Layer 3 of a small transformer language model trained on English Wikipedia (10 layers, counted from 0, width 64).
A neuron adds its activation times its output weights to the MLP's output. To switch it off is to set its activation to zero at one token and run the rest of the model.

Output weights of the MLP neurons that the questions are about. A number n stands for (n - 128) times 0.0095.
n2: 91, 139, 125, 117, 81, 119, 127, 150, 150, 114, 121, 80, 182, 166, 106, 134, 82, 136, 98, 154, 91, 109, 67, 166, 162, 107, 138, 100, 119, 101, 209, 155, 129, 125, 199, 101, 179, 210, 85, 116, 26, 123, 119, 160, 180, 141, 102, 67, 163, 85, 145, 112, 186, 141, 106, 164, 100, 93, 154, 109, 192, 120, 163, 163
n5: 138, 103, 149, 116, 157, 114, 202, 137, 136, 132, 94, 117, 136, 56, 140, 191, 123, 160, 199, 154, 184, 136, 115, 133, 150, 181, 140, 85, 141, 143, 157, 118, 79, 88, 14, 139, 62, 131, 203, 121, 89, 152, 150, 73, 232, 162, 111, 158, 121, 29, 68, 104, 64, 107, 104, 142, 138, 79, 42, 48, 77, 135, 103, 91
n46: 138, 101, 100, 152, 87, 172, 117, 71, 69, 160, 76, 94, 76, 149, 143, 199, 89, 212, 149, 149, 79, 149, 192, 70, 110, 146, 127, 82, 145, 153, 182, 163, 148, 127, 55, 137, 160, 239, 199, 89, 89, 88, 191, 130, 162, 136, 128, 98, 114, 139, 81, 141, 140, 85, 206, 129, 56, 113, 130, 86, 142, 179, 74, 85
n47: 88, 141, 124, 101, 29, 93, 151, 159, 123, 117, 181, 74, 105, 206, 50, 122, 117, 117, 82, 123, 103, 158, 224, 109, 127, 167, 87, 136, 142, 94, 148, 144, 152, 100, 133, 65, 152, 108, 103, 69, 104, 171, 125, 144, 159, 99, 98, 46, 175, 117, 64, 97, 197, 123, 125, 103, 114, 152, 128, 119, 131, 123, 146, 125
n49: 177, 94, 98, 119, 177, 81, 158, 146, 102, 93, 148, 164, 142, 117, 152, 144, 54, 116, 169, 169, 175, 102, 128, 75, 165, 186, 73, 174, 193, 215, 128, 162, 123, 115, 127, 54, 113, 88, 85, 99, 92, 123, 92, 139, 51, 143, 98, 160, 165, 169, 156, 160, 69, 109, 111, 171, 153, 69, 108, 185, 87, 143, 101, 126
n51: 111, 165, 64, 142, 194, 149, 82, 117, 92, 171, 187, 125, 101, 94, 99, 84, 123, 104, 132, 120, 171, 139, 157, 121, 121, 166, 170, 133, 67, 158, 116, 114, 130, 83, 141, 140, 115, 154, 182, 48, 13, 85, 177, 201, 65, 137, 110, 110, 113, 118, 139, 54, 153, 114, 187, 147, 192, 86, 116, 136, 116, 122, 97, 166
n52: 44, 155, 152, 153, 69, 168, 142, 149, 130, 183, 202, 92, 69, 150, 123, 87, 219, 118, 135, 163, 74, 138, 84, 92, 136, 213, 70, 133, 128, 121, 82, 78, 85, 200, 99, 115, 176, 105, 86, 118, 169, 141, 92, 162, 209, 115, 65, 144, 168, 101, 153, 40, 210, 216, 139, 123, 111, 72, 122, 210, 91, 172, 152, 152
n65: 98, 107, 100, 140, 204, 103, 116, 136, 209, 189, 147, 109, 168, 138, 86, 149, 161, 162, 215, 134, 152, 155, 131, 126, 117, 146, 146, 147, 132, 90, 239, 133, 141, 64, 109, 119, 186, 117, 114, 177, 70, 146, 93, 156, 197, 148, 121, 85, 105, 139, 119, 172, 125, 132, 109, 135, 184, 97, 146, 126, 154, 90, 95, 172
n82: 173, 165, 150, 186, 171, 141, 122, 57, 109, 159, 107, 119, 110, 164, 159, 144, 160, 152, 115, 135, 140, 65, 134, 118, 174, 125, 173, 154, 135, 154, 111, 161, 144, 114, 147, 151, 184, 186, 181, 72, 127, 118, 206, 56, 81, 97, 145, 122, 78, 149, 183, 150, 96, 82, 145, 173, 116, 109, 168, 74, 152, 122, 149, 131
n116: 110, 201, 124, 146, 226, 120, 176, 121, 180, 118, 144, 125, 176, 145, 136, 181, 217, 197, 125, 203, 111, 152, 126, 166, 139, 97, 87, 193, 187, 219, 124, 102, 191, 158, 130, 141, 118, 150, 148, 117, 98, 72, 99, 125, 84, 172, 114, 183, 157, 162, 113, 91, 146, 147, 108, 83, 141, 147, 99, 100, 117, 104, 159, 174
n133: 54, 88, 159, 129, 126, 54, 120, 169, 157, 152, 139, 173, 204, 92, 102, 195, 101, 143, 122, 153, 150, 160, 136, 143, 128, 126, 224, 190, 154, 80, 155, 86, 115, 121, 123, 119, 164, 39, 167, 120, 159, 67, 118, 183, 82, 112, 113, 107, 102, 93, 103, 120, 249, 123, 109, 219, 131, 160, 79, 144, 192, 110, 105, 151
n139: 95, 79, 87, 146, 84, 143, 165, 191, 117, 139, 78, 133, 114, 117, 131, 153, 119, 83, 90, 176, 25, 115, 153, 139, 166, 180, 160, 116, 110, 146, 120, 133, 85, 65, 171, 155, 84, 88, 129, 124, 104, 173, 118, 80, 122, 108, 141, 115, 127, 65, 139, 62, 171, 132, 131, 169, 97, 132, 105, 104, 150, 221, 158, 148
n148: 147, 92, 111, 178, 147, 152, 167, 149, 140, 105, 131, 130, 158, 61, 111, 85, 130, 121, 111, 73, 47, 170, 145, 105, 131, 77, 123, 133, 165, 182, 109, 141, 188, 140, 197, 128, 131, 76, 134, 35, 159, 74, 102, 120, 129, 93, 151, 179, 212, 170, 126, 72, 18, 98, 74, 161, 170, 164, 155, 177, 136, 73, 122, 94
n174: 95, 145, 147, 102, 163, 72, 64, 129, 208, 192, 136, 89, 77, 92, 185, 103, 137, 91, 139, 152, 116, 110, 100, 161, 120, 140, 177, 124, 120, 232, 109, 159, 115, 88, 98, 91, 120, 78, 133, 131, 139, 101, 130, 138, 123, 189, 139, 132, 113, 89, 128, 59, 109, 112, 78, 192, 178, 103, 93, 35, 139, 137, 105, 128
n188: 102, 100, 133, 85, 90, 155, 194, 71, 125, 109, 153, 98, 91, 176, 115, 122, 97, 114, 110, 111, 135, 120, 140, 146, 82, 146, 87, 124, 76, 93, 128, 194, 112, 71, 54, 90, 130, 171, 93, 107, 183, 139, 58, 131, 101, 42, 178, 91, 106, 169, 74, 184, 73, 166, 162, 79, 149, 126, 118, 158, 143, 90, 134, 144
n189: 92, 115, 93, 139, 119, 103, 63, 124, 157, 110, 94, 175, 130, 146, 133, 185, 112, 124, 71, 92, 37, 112, 93, 146, 144, 142, 143, 105, 155, 101, 129, 189, 162, 124, 123, 84, 96, 89, 81, 83, 102, 140, 182, 185, 197, 112, 162, 93, 145, 113, 110, 44, 194, 150, 86, 99, 140, 138, 98, 188, 92, 121, 135, 192

Each question names a token from some text and the token that comes next. It shows the activations a of the neurons there, in the order above. A number n stands for (n - 128) times 0.022.

Then comes g, the gradient of the next token's log-probability with respect to the MLP's output, scaled to length 1. A neuron's effect is roughly proportional to its activation times (output weights . g). A number n stands for (n - 128) times 0.0041.

",", then " do"
a: 126, 130, 134, 126, 125, 131, 128, 120, 125, 119, 134, 128, 128, 116, 132, 139
g: 106, 98, 112, 71, 140, 86, 142, 86, 148, 96, 140, 138, 126, 135, 99, 75, 163, 127, 175, 134, 151, 105, 154, 163, 121, 150, 134, 79, 94, 146, 103, 168, 103, 83, 149, 107, 132, 145, 120, 200, 106, 159, 95, 144, 62, 181, 111, 193, 180, 121, 128, 114, 101, 150, 130, 118, 161, 155, 109, 130, 162, 99, 115, 132
Which neuron, switched off, raises the next token's probability most? n174

" Web", then "ster"
a: 123, 154, 128, 111, 127, 129, 107, 122, 128, 116, 130, 124, 145, 119, 122, 128
g: 144, 141, 114, 88, 140, 130, 125, 118, 108, 171, 137, 133, 108, 129, 43, 106, 168, 76, 114, 105, 153, 137, 135, 106, 135, 117, 131, 110, 170, 171, 143, 130, 78, 94, 173, 73, 104, 112, 158, 191, 93, 176, 141, 90, 149, 151, 144, 122, 167, 136, 195, 111, 126, 96, 132, 112, 141, 130, 120, 69, 164, 95, 96, 147
Which two neurons, each switched off alone, lower its probability most, in order? n52, n5

" p", then "ron"
a: 122, 127, 138, 128, 129, 119, 126, 130, 157, 131, 133, 118, 146, 131, 130, 128
g: 128, 99, 80, 112, 115, 74, 148, 82, 143, 145, 84, 134, 157, 107, 140, 109, 130, 183, 144, 106, 114, 146, 89, 156, 142, 157, 136, 109, 129, 89, 198, 118, 156, 90, 116, 131, 151, 66, 111, 158, 110, 66, 145, 147, 103, 187, 164, 127, 130, 106, 148, 97, 126, 120, 120, 141, 112, 133, 166, 162, 53, 96, 88, 111
Switching off which neuron hurts the next token most? n148

" am", then "al"
a: 127, 134, 124, 120, 121, 130, 133, 129, 126, 129, 119, 119, 130, 129, 127, 76
g: 155, 148, 147, 122, 175, 174, 73, 153, 112, 154, 160, 146, 161, 184, 152, 137, 117, 155, 116, 85, 72, 117, 109, 165, 95, 125, 134, 118, 180, 123, 116, 124, 149, 96, 153, 185, 111, 190, 112, 105, 154, 195, 146, 193, 93, 113, 159, 103, 99, 132, 153, 129, 159, 149, 125, 94, 107, 112, 103, 123, 110, 117, 153, 92
Which neuron, switched off, raises the next token's probability most? n189

" Good", then " ("
a: 111, 145, 143, 110, 128, 127, 108, 120, 128, 130, 121, 128, 141, 127, 128, 129
g: 138, 105, 125, 177, 168, 131, 168, 133, 158, 138, 144, 156, 175, 105, 103, 127, 100, 151, 85, 121, 144, 140, 143, 130, 136, 156, 126, 154, 125, 126, 105, 126, 157, 168, 107, 93, 146, 188, 116, 84, 55, 137, 153, 128, 96, 147, 61, 115, 170, 134, 117, 119, 145, 189, 183, 101, 143, 154, 101, 100, 94, 190, 79, 109
Switching off which neuron hurts the next token most? n46

"/", then "'"
a: 125, 126, 128, 119, 127, 125, 126, 125, 128, 101, 127, 123, 129, 127, 127, 128
g: 92, 96, 160, 126, 175, 181, 111, 134, 140, 167, 147, 190, 118, 90, 135, 76, 101, 165, 140, 133, 155, 118, 173, 148, 121, 133, 130, 128, 78, 114, 101, 129, 136, 131, 97, 79, 88, 99, 130, 81, 103, 150, 146, 168, 127, 102, 75, 133, 98, 116, 137, 152, 147, 142, 150, 133, 73, 136, 96, 117, 142, 188, 201, 160
Switching off which neuron hurts the next token most? n116

" age", then "ing"
a: 112, 128, 128, 126, 143, 116, 128, 121, 248, 106, 140, 119, 127, 141, 126, 126
g: 153, 152, 89, 172, 137, 99, 127, 146, 147, 161, 151, 150, 129, 135, 139, 165, 116, 120, 110, 201, 136, 142, 136, 109, 157, 133, 148, 156, 93, 132, 148, 120, 122, 154, 111, 160, 114, 170, 167, 145, 153, 94, 84, 183, 96, 136, 95, 134, 90, 176, 88, 152, 96, 147, 64, 156, 122, 83, 88, 106, 200, 83, 151, 150
Which two neurons, each switched off alone, lower its probability most, in order? n82, n133

" leading", then " to"
a: 139, 123, 138, 128, 156, 123, 106, 128, 128, 128, 128, 134, 133, 129, 132, 131
g: 184, 140, 157, 132, 127, 145, 142, 141, 84, 160, 133, 127, 115, 114, 65, 92, 117, 167, 206, 131, 178, 128, 92, 115, 176, 144, 81, 72, 157, 139, 95, 119, 137, 92, 82, 128, 156, 148, 112, 146, 176, 107, 144, 68, 149, 147, 125, 111, 142, 98, 162, 170, 144, 100, 110, 98, 115, 129, 142, 114, 127, 137, 125, 62
Switching off which neuron hurts the next token most? n49

"ster", then " w"
a: 119, 122, 143, 128, 140, 133, 130, 127, 127, 133, 130, 126, 129, 128, 127, 132
g: 111, 126, 151, 95, 173, 134, 131, 196, 200, 126, 111, 129, 135, 61, 130, 148, 95, 118, 124, 147, 145, 108, 132, 112, 142, 163, 153, 140, 157, 138, 140, 137, 141, 130, 170, 88, 129, 94, 116, 187, 70, 117, 148, 142, 144, 169, 154, 134, 170, 133, 130, 136, 152, 92, 84, 185, 101, 214, 130, 163, 124, 124, 108, 157
Switching off which neuron hurts the next token most? n49

"–", then "25"
a: 131, 112, 140, 113, 117, 133, 134, 120, 132, 128, 126, 123, 139, 131, 125, 128
g: 128, 78, 107, 114, 119, 135, 120, 152, 68, 144, 119, 134, 112, 106, 153, 140, 99, 132, 140, 157, 145, 182, 97, 129, 112, 177, 165, 92, 100, 142, 96, 78, 77, 120, 154, 126, 141, 158, 122, 123, 182, 65, 149, 111, 80, 112, 92, 188, 81, 157, 118, 133, 136, 184, 122, 200, 117, 109, 97, 137, 136, 140, 125, 92
Switching off which neuron hurts the next token most? n47

" She", then " was"
a: 128, 141, 130, 127, 129, 134, 118, 114, 129, 120, 126, 128, 134, 128, 134, 121
g: 137, 122, 183, 123, 120, 83, 148, 92, 121, 127, 118, 133, 184, 152, 133, 180, 136, 131, 182, 161, 91, 125, 119, 123, 153, 105, 162, 109, 103, 116, 163, 85, 132, 173, 101, 126, 148, 108, 123, 168, 125, 143, 120, 114, 202, 154, 106, 142, 89, 184, 171, 142, 138, 84, 125, 191, 135, 89, 77, 101, 124, 152, 116, 75
Switching off which neuron hurts the next token most? n5

"on", then "ology"
a: 130, 129, 128, 123, 129, 122, 136, 130, 136, 138, 124, 125, 115, 129, 126, 132
g: 126, 84, 148, 131, 174, 132, 124, 77, 109, 123, 131, 137, 148, 117, 144, 157, 144, 95, 155, 111, 77, 191, 182, 137, 54, 80, 118, 161, 156, 111, 123, 69, 167, 99, 140, 157, 140, 77, 93, 161, 105, 134, 160, 97, 111, 88, 141, 140, 89, 158, 114, 123, 153, 123, 164, 69, 147, 111, 153, 108, 90, 129, 149, 118
Which neuron, switched off, raises the next token's probability most? n52

"1", then "."
a: 127, 125, 129, 95, 131, 130, 113, 131, 126, 125, 126, 127, 128, 126, 122, 128
g: 145, 166, 86, 152, 152, 151, 105, 133, 145, 128, 120, 143, 118, 92, 128, 103, 155, 144, 209, 138, 150, 154, 162, 111, 138, 121, 106, 141, 76, 134, 57, 118, 130, 143, 183, 178, 115, 106, 186, 165, 191, 130, 105, 95, 131, 128, 104, 149, 99, 102, 79, 99, 106, 121, 167, 113, 115, 139, 73, 137, 105, 170, 94, 155
Switching off which neuron hurts the next token most? n47

" in", then " Do"
a: 126, 151, 129, 128, 130, 127, 126, 125, 142, 128, 132, 119, 132, 128, 129, 129
g: 110, 127, 113, 198, 107, 91, 140, 123, 121, 140, 117, 110, 153, 134, 75, 135, 130, 100, 65, 142, 85, 178, 132, 167, 116, 164, 138, 117, 140, 113, 88, 165, 123, 154, 124, 59, 85, 72, 127, 144, 131, 158, 122, 89, 108, 87, 79, 150, 91, 87, 142, 114, 103, 136, 131, 110, 82, 176, 138, 134, 165, 163, 168, 157
Which neuron, switched off, raises the next token's probability most? n139

"==\n", then "==="
a: 125, 136, 160, 121, 126, 134, 127, 133, 136, 121, 136, 121, 151, 111, 125, 121
g: 94, 121, 100, 135, 116, 132, 140, 122, 136, 183, 122, 115, 139, 72, 144, 96, 69, 96, 81, 143, 159, 138, 138, 116, 168, 188, 127, 89, 94, 109, 101, 133, 167, 96, 162, 131, 138, 133, 139, 119, 178, 69, 163, 112, 123, 129, 110, 119, 118, 93, 132, 91, 150, 98, 180, 77, 132, 67, 131, 80, 94, 145, 179, 156
Which two neurons, each switched off alone, lower its probability most, in order? n46, n51

" always", then " p"
a: 129, 121, 129, 127, 124, 144, 166, 53, 128, 120, 118, 127, 138, 111, 81, 131
g: 114, 108, 107, 83, 158, 133, 93, 152, 146, 121, 80, 143, 143, 139, 210, 70, 119, 147, 119, 112, 153, 137, 116, 142, 94, 226, 114, 129, 124, 119, 106, 108, 127, 85, 157, 121, 133, 139, 128, 164, 148, 158, 117, 152, 150, 92, 105, 157, 114, 61, 150, 66, 138, 111, 104, 108, 98, 71, 175, 134, 123, 132, 132, 149
Which two neurons, each switched off alone, lower its probability most, in order? n52, n188

" and", then " after"
a: 128, 128, 130, 128, 128, 128, 130, 134, 131, 116, 147, 127, 130, 128, 128, 128
g: 109, 108, 145, 120, 139, 89, 108, 134, 142, 171, 155, 98, 161, 117, 150, 143, 124, 171, 131, 192, 100, 126, 105, 109, 136, 138, 166, 146, 149, 109, 145, 113, 101, 134, 94, 166, 126, 101, 121, 115, 163, 151, 146, 96, 126, 103, 64, 100, 147, 116, 169, 104, 162, 91, 146, 7, 101, 160, 132, 158, 157, 183, 125, 141
Switching off which neuron hurts the next token most? n133

"ing", then " comp"
a: 125, 147, 132, 125, 149, 127, 109, 119, 126, 97, 131, 134, 129, 127, 129, 127
g: 110, 131, 166, 141, 148, 158, 125, 158, 160, 163, 123, 97, 142, 116, 115, 121, 89, 95, 153, 101, 190, 121, 95, 135, 140, 153, 134, 110, 63, 150, 128, 137, 120, 155, 125, 159, 148, 103, 60, 168, 66, 126, 135, 111, 117, 144, 164, 94, 150, 130, 167, 67, 111, 138, 53, 144, 132, 100, 111, 132, 69, 100, 78, 103
Switching off which neuron hurts the next token most? n116

" play", then " col"
a: 118, 126, 126, 128, 138, 129, 117, 127, 125, 122, 124, 125, 136, 138, 135, 127
g: 75, 107, 141, 102, 183, 81, 143, 144, 205, 124, 105, 82, 114, 115, 131, 111, 146, 86, 106, 150, 149, 99, 119, 183, 87, 153, 163, 105, 124, 106, 129, 164, 146, 151, 138, 138, 149, 119, 102, 185, 125, 126, 118, 54, 138, 147, 140, 162, 150, 81, 123, 104, 127, 117, 102, 162, 122, 153, 105, 142, 156, 59, 85, 139
Switching off which neuron hurts the next token most? n174

"ware", then " including"
a: 128, 136, 138, 127, 133, 128, 128, 107, 129, 148, 138, 124, 147, 122, 98, 113
g: 107, 113, 138, 100, 125, 124, 129, 112, 103, 202, 110, 105, 103, 129, 179, 122, 163, 126, 87, 36, 143, 160, 145, 147, 145, 164, 129, 99, 114, 118, 84, 161, 129, 117, 106, 148, 87, 154, 137, 148, 124, 110, 158, 93, 136, 80, 130, 64, 137, 129, 138, 67, 132, 162, 188, 80, 99, 121, 99, 110, 145, 150, 159, 97
Switching off which neuron hurts the next token most? n65

",", then " where"
a: 124, 138, 140, 126, 124, 137, 128, 118, 126, 108, 135, 128, 128, 117, 135, 136
g: 102, 139, 129, 158, 80, 122, 105, 115, 81, 177, 121, 90, 150, 165, 168, 107, 160, 138, 78, 157, 126, 76, 111, 121, 155, 98, 135, 155, 185, 116, 114, 134, 112, 178, 120, 112, 84, 125, 131, 138, 118, 79, 175, 149, 110, 86, 105, 131, 94, 82, 138, 94, 146, 159, 169, 139, 193, 118, 90, 117, 144, 68, 157, 142
Switching off which neuron hurts the next token most? n65

"ware", then " in"
a: 127, 133, 130, 127, 136, 128, 129, 106, 130, 144, 136, 125, 146, 122, 109, 117
g: 116, 135, 102, 146, 134, 100, 153, 140, 85, 150, 139, 165, 125, 174, 100, 135, 141, 129, 99, 118, 105, 167, 119, 141, 191, 90, 141, 139, 165, 163, 100, 130, 122, 108, 70, 155, 173, 104, 144, 129, 147, 148, 177, 89, 136, 89, 116, 121, 159, 139, 115, 77, 109, 144, 134, 83, 88, 188, 90, 177, 177, 135, 114, 56
Which two neurons, each switched off alone, lower its probability most, in order? n65, n148

" re", then "nd"
a: 56, 129, 128, 113, 122, 129, 119, 130, 129, 132, 116, 126, 131, 111, 145, 13
g: 144, 153, 145, 119, 137, 120, 125, 129, 70, 90, 131, 101, 103, 140, 98, 76, 189, 111, 124, 120, 155, 170, 115, 133, 121, 182, 98, 93, 107, 72, 160, 90, 127, 88, 165, 101, 105, 153, 194, 152, 113, 51, 90, 105, 142, 141, 108, 151, 129, 121, 160, 58, 124, 99, 130, 139, 101, 144, 102, 116, 121, 115, 96, 158
Switching off which neuron hurts the next token most? n189

" senior", then " year"
a: 120, 124, 133, 122, 127, 126, 132, 122, 126, 140, 104, 125, 134, 128, 112, 129
g: 148, 132, 129, 161, 100, 152, 144, 63, 106, 128, 97, 132, 144, 94, 109, 129, 182, 113, 148, 128, 145, 116, 112, 141, 115, 92, 123, 105, 135, 141, 107, 142, 65, 162, 199, 154, 57, 139, 189, 165, 77, 167, 113, 142, 109, 110, 114, 139, 103, 129, 89, 177, 143, 173, 121, 101, 71, 128, 155, 118, 122, 90, 124, 90
Switching off which neuron hurts the next token most? n133

" the", then " S"
a: 129, 147, 141, 128, 126, 127, 129, 119, 137, 133, 138, 128, 131, 128, 120, 126
g: 154, 130, 185, 128, 83, 127, 103, 136, 99, 104, 151, 124, 153, 157, 211, 133, 114, 99, 102, 104, 98, 101, 131, 85, 91, 112, 117, 86, 69, 160, 106, 126, 177, 124, 98, 135, 141, 139, 149, 122, 87, 114, 109, 80, 125, 190, 141, 134, 130, 167, 201, 144, 75, 117, 103, 142, 120, 174, 132, 99, 124, 111, 159, 145
Switching off which neuron hurts the next token most? n65

" in", then " points"
a: 128, 125, 129, 128, 140, 124, 129, 120, 127, 120, 132, 116, 137, 85, 132, 121
g: 93, 109, 84, 141, 115, 193, 118, 155, 140, 91, 102, 118, 128, 123, 75, 137, 160, 111, 148, 120, 142, 165, 62, 149, 144, 197, 139, 108, 119, 77, 184, 120, 168, 113, 151, 108, 130, 114, 98, 174, 171, 135, 128, 115, 119, 119, 147, 86, 98, 143, 175, 109, 125, 124, 155, 97, 145, 208, 107, 131, 109, 110, 102, 168
Switching off which neuron hurts the next token most? n174

" subsequently", then " named"
a: 130, 128, 129, 126, 128, 128, 125, 120, 127, 118, 127, 128, 138, 133, 125, 129
g: 119, 147, 112, 109, 103, 82, 155, 167, 42, 138, 68, 109, 109, 113, 123, 115, 163, 127, 105, 121, 70, 133, 158, 131, 98, 123, 99, 182, 149, 126, 111, 146, 179, 146, 96, 138, 156, 118, 70, 111, 135, 107, 67, 136, 113, 118, 136, 145, 122, 143, 132, 100, 92, 173, 126, 91, 110, 133, 143, 112, 152, 50, 128, 79
Switching off which neuron hurts the next token most? n148

" app", then "arent"
a: 100, 139, 138, 93, 137, 113, 126, 134, 126, 130, 121, 112, 132, 117, 137, 102
g: 102, 129, 108, 76, 105, 108, 168, 135, 148, 169, 113, 67, 158, 123, 114, 74, 124, 152, 136, 163, 113, 115, 128, 177, 180, 120, 135, 91, 171, 167, 141, 131, 100, 138, 113, 104, 139, 181, 162, 198, 107, 138, 73, 175, 171, 169, 141, 157, 132, 127, 93, 140, 153, 98, 139, 152, 113, 105, 156, 180, 106, 99, 142, 114
Which neuron, switched off, raises the next token's probability most? n2

"f", then "ilm"
a: 123, 119, 140, 127, 131, 126, 126, 128, 128, 130, 118, 123, 139, 126, 127, 123
g: 171, 155, 142, 165, 105, 94, 188, 97, 134, 95, 93, 158, 92, 141, 150, 224, 133, 176, 129, 114, 135, 199, 119, 82, 133, 131, 124, 106, 118, 122, 120, 143, 175, 147, 104, 142, 76, 172, 126, 168, 144, 116, 118, 100, 166, 96, 104, 124, 158, 136, 143, 142, 157, 124, 118, 127, 109, 81, 143, 108, 177, 103, 136, 95
Switching off which neuron hurts the next token most? n46

"ial", then " |"
a: 126, 117, 131, 108, 129, 125, 129, 128, 124, 145, 120, 126, 130, 134, 132, 126
g: 127, 129, 171, 147, 110, 113, 155, 86, 87, 83, 109, 133, 140, 141, 104, 74, 148, 147, 203, 84, 141, 117, 163, 134, 109, 105, 65, 88, 149, 116, 125, 105, 136, 107, 141, 171, 165, 137, 143, 118, 183, 123, 128, 49, 107, 101, 125, 91, 126, 168, 132, 127, 102, 115, 206, 142, 123, 165, 110, 125, 100, 142, 151, 100
Switching off which neuron hurts the next token most? n133

" and", then " most"
a: 128, 130, 131, 128, 128, 127, 132, 136, 127, 108, 140, 128, 137, 128, 128, 130
g: 155, 114, 148, 112, 163, 125, 128, 158, 55, 167, 146, 107, 124, 119, 142, 117, 160, 140, 85, 81, 94, 143, 91, 122, 111, 116, 109, 91, 87, 102, 178, 129, 113, 116, 101, 105, 120, 162, 177, 121, 118, 108, 135, 44, 124, 79, 156, 130, 116, 222, 132, 87, 145, 132, 136, 134, 122, 96, 113, 127, 130, 87, 161, 165
Which neuron, switched off, raises the next token's probability most? n133

" ", then "202"
a: 127, 124, 129, 127, 128, 128, 146, 127, 129, 136, 120, 127, 125, 128, 124, 128
g: 127, 95, 85, 141, 90, 123, 138, 165, 88, 121, 145, 84, 119, 185, 126, 137, 143, 119, 145, 148, 132, 160, 125, 52, 128, 152, 152, 107, 136, 89, 130, 71, 136, 175, 170, 162, 116, 138, 140, 129, 181, 136, 138, 91, 151, 164, 128, 167, 145, 167, 89, 121, 135, 175, 129, 176, 112, 135, 95, 131, 70, 123, 188, 177
Switching off which neuron hurts the next token most? n52

"'", then "k"
a: 128, 121, 126, 128, 127, 133, 129, 122, 131, 113, 129, 127, 128, 128, 127, 124
g: 139, 212, 162, 120, 131, 131, 98, 177, 37, 157, 118, 116, 163, 94, 135, 103, 179, 150, 128, 116, 134, 111, 123, 69, 110, 95, 139, 139, 99, 84, 139, 124, 96, 112, 122, 94, 152, 119, 156, 143, 121, 138, 155, 110, 94, 111, 86, 117, 95, 102, 176, 136, 101, 159, 155, 87, 140, 140, 166, 120, 121, 79, 176, 138
Switching off which neuron hurts the next token most? n116

" until", then " "
a: 126, 130, 128, 125, 105, 127, 116, 130, 124, 143, 132, 124, 127, 134, 90, 117
g: 144, 122, 131, 130, 151, 122, 105, 137, 113, 133, 162, 108, 137, 127, 134, 101, 71, 128, 88, 93, 164, 142, 154, 88, 93, 90, 107, 138, 90, 212, 127, 108, 108, 133, 150, 181, 100, 179, 117, 163, 105, 76, 146, 69, 164, 156, 125, 142, 88, 152, 184, 131, 170, 113, 55, 147, 113, 120, 103, 100, 112, 137, 121, 117
Switching off which neuron hurts the next token most? n188

" in", then " five"
a: 127, 142, 127, 127, 133, 122, 125, 123, 130, 129, 129, 105, 129, 118, 131, 123
g: 179, 151, 80, 111, 166, 73, 92, 174, 120, 127, 116, 101, 109, 86, 97, 106, 112, 124, 92, 53, 173, 132, 184, 155, 136, 105, 159, 117, 131, 105, 108, 98, 90, 136, 138, 125, 128, 119, 158, 133, 100, 127, 147, 159, 163, 91, 144, 62, 142, 180, 121, 145, 145, 173, 99, 137, 108, 158, 130, 177, 166, 107, 129, 156
Switching off which neuron hurts the next token most? n139

" dist", then "ric"
a: 105, 131, 132, 110, 130, 124, 120, 93, 123, 128, 123, 120, 154, 129, 134, 111
g: 111, 106, 126, 109, 119, 117, 80, 141, 131, 135, 79, 121, 168, 101, 96, 138, 117, 93, 108, 84, 116, 87, 119, 173, 116, 147, 149, 163, 144, 146, 145, 75, 113, 162, 117, 141, 179, 54, 148, 149, 130, 23, 134, 134, 113, 141, 146, 78, 173, 187, 165, 115, 131, 111, 112, 151, 134, 121, 126, 130, 79, 115, 111, 121
Switching off which neuron hurts the next token most? n148

" by", then " a"
a: 122, 166, 132, 125, 126, 128, 123, 124, 127, 101, 132, 120, 132, 139, 116, 132
g: 102, 136, 84, 121, 138, 109, 169, 132, 138, 162, 154, 158, 120, 154, 150, 63, 163, 136, 197, 142, 144, 173, 128, 133, 79, 100, 158, 153, 150, 108, 99, 79, 110, 126, 130, 111, 152, 135, 142, 93, 147, 129, 163, 113, 128, 118, 154, 117, 189, 143, 94, 167, 88, 91, 193, 174, 120, 119, 96, 78, 149, 111, 79, 100
Switching off which neuron hurts the next token most? n5

"ition", then ","
a: 129, 125, 132, 124, 141, 123, 126, 129, 121, 118, 98, 121, 130, 127, 129, 127
g: 120, 116, 97, 113, 184, 150, 144, 74, 136, 130, 115, 137, 116, 130, 142, 150, 137, 84, 183, 144, 109, 154, 133, 136, 127, 119, 100, 108, 168, 158, 116, 111, 136, 154, 133, 247, 116, 128, 112, 118, 83, 123, 164, 106, 151, 132, 131, 115, 107, 187, 104, 67, 122, 127, 169, 114, 97, 167, 144, 178, 86, 157, 122, 86
Switching off which neuron hurts the next token most? n133

" R", then "id"
a: 127, 127, 127, 128, 127, 120, 127, 125, 150, 131, 123, 129, 135, 135, 127, 121
g: 113, 101, 169, 148, 142, 118, 132, 130, 134, 102, 84, 112, 96, 193, 137, 124, 165, 110, 136, 162, 152, 141, 75, 162, 88, 127, 86, 97, 80, 115, 142, 127, 86, 124, 144, 141, 99, 170, 150, 76, 142, 129, 126, 89, 144, 97, 32, 132, 112, 129, 132, 162, 111, 104, 104, 86, 136, 101, 130, 122, 171, 53, 136, 120
Switching off which neuron hurts the next token most? n82

"===", then " I"
a: 127, 118, 127, 126, 122, 114, 122, 122, 138, 133, 128, 118, 141, 145, 128, 125
g: 92, 96, 102, 135, 168, 109, 147, 138, 177, 112, 139, 147, 194, 125, 169, 155, 102, 106, 126, 166, 88, 133, 46, 138, 151, 160, 209, 131, 114, 118, 113, 125, 145, 124, 136, 147, 126, 115, 118, 110, 134, 204, 131, 146, 131, 146, 136, 127, 126, 117, 138, 153, 106, 167, 117, 121, 145, 198, 120, 56, 174, 101, 144, 127
Switching off which neuron hurts the next token most? n174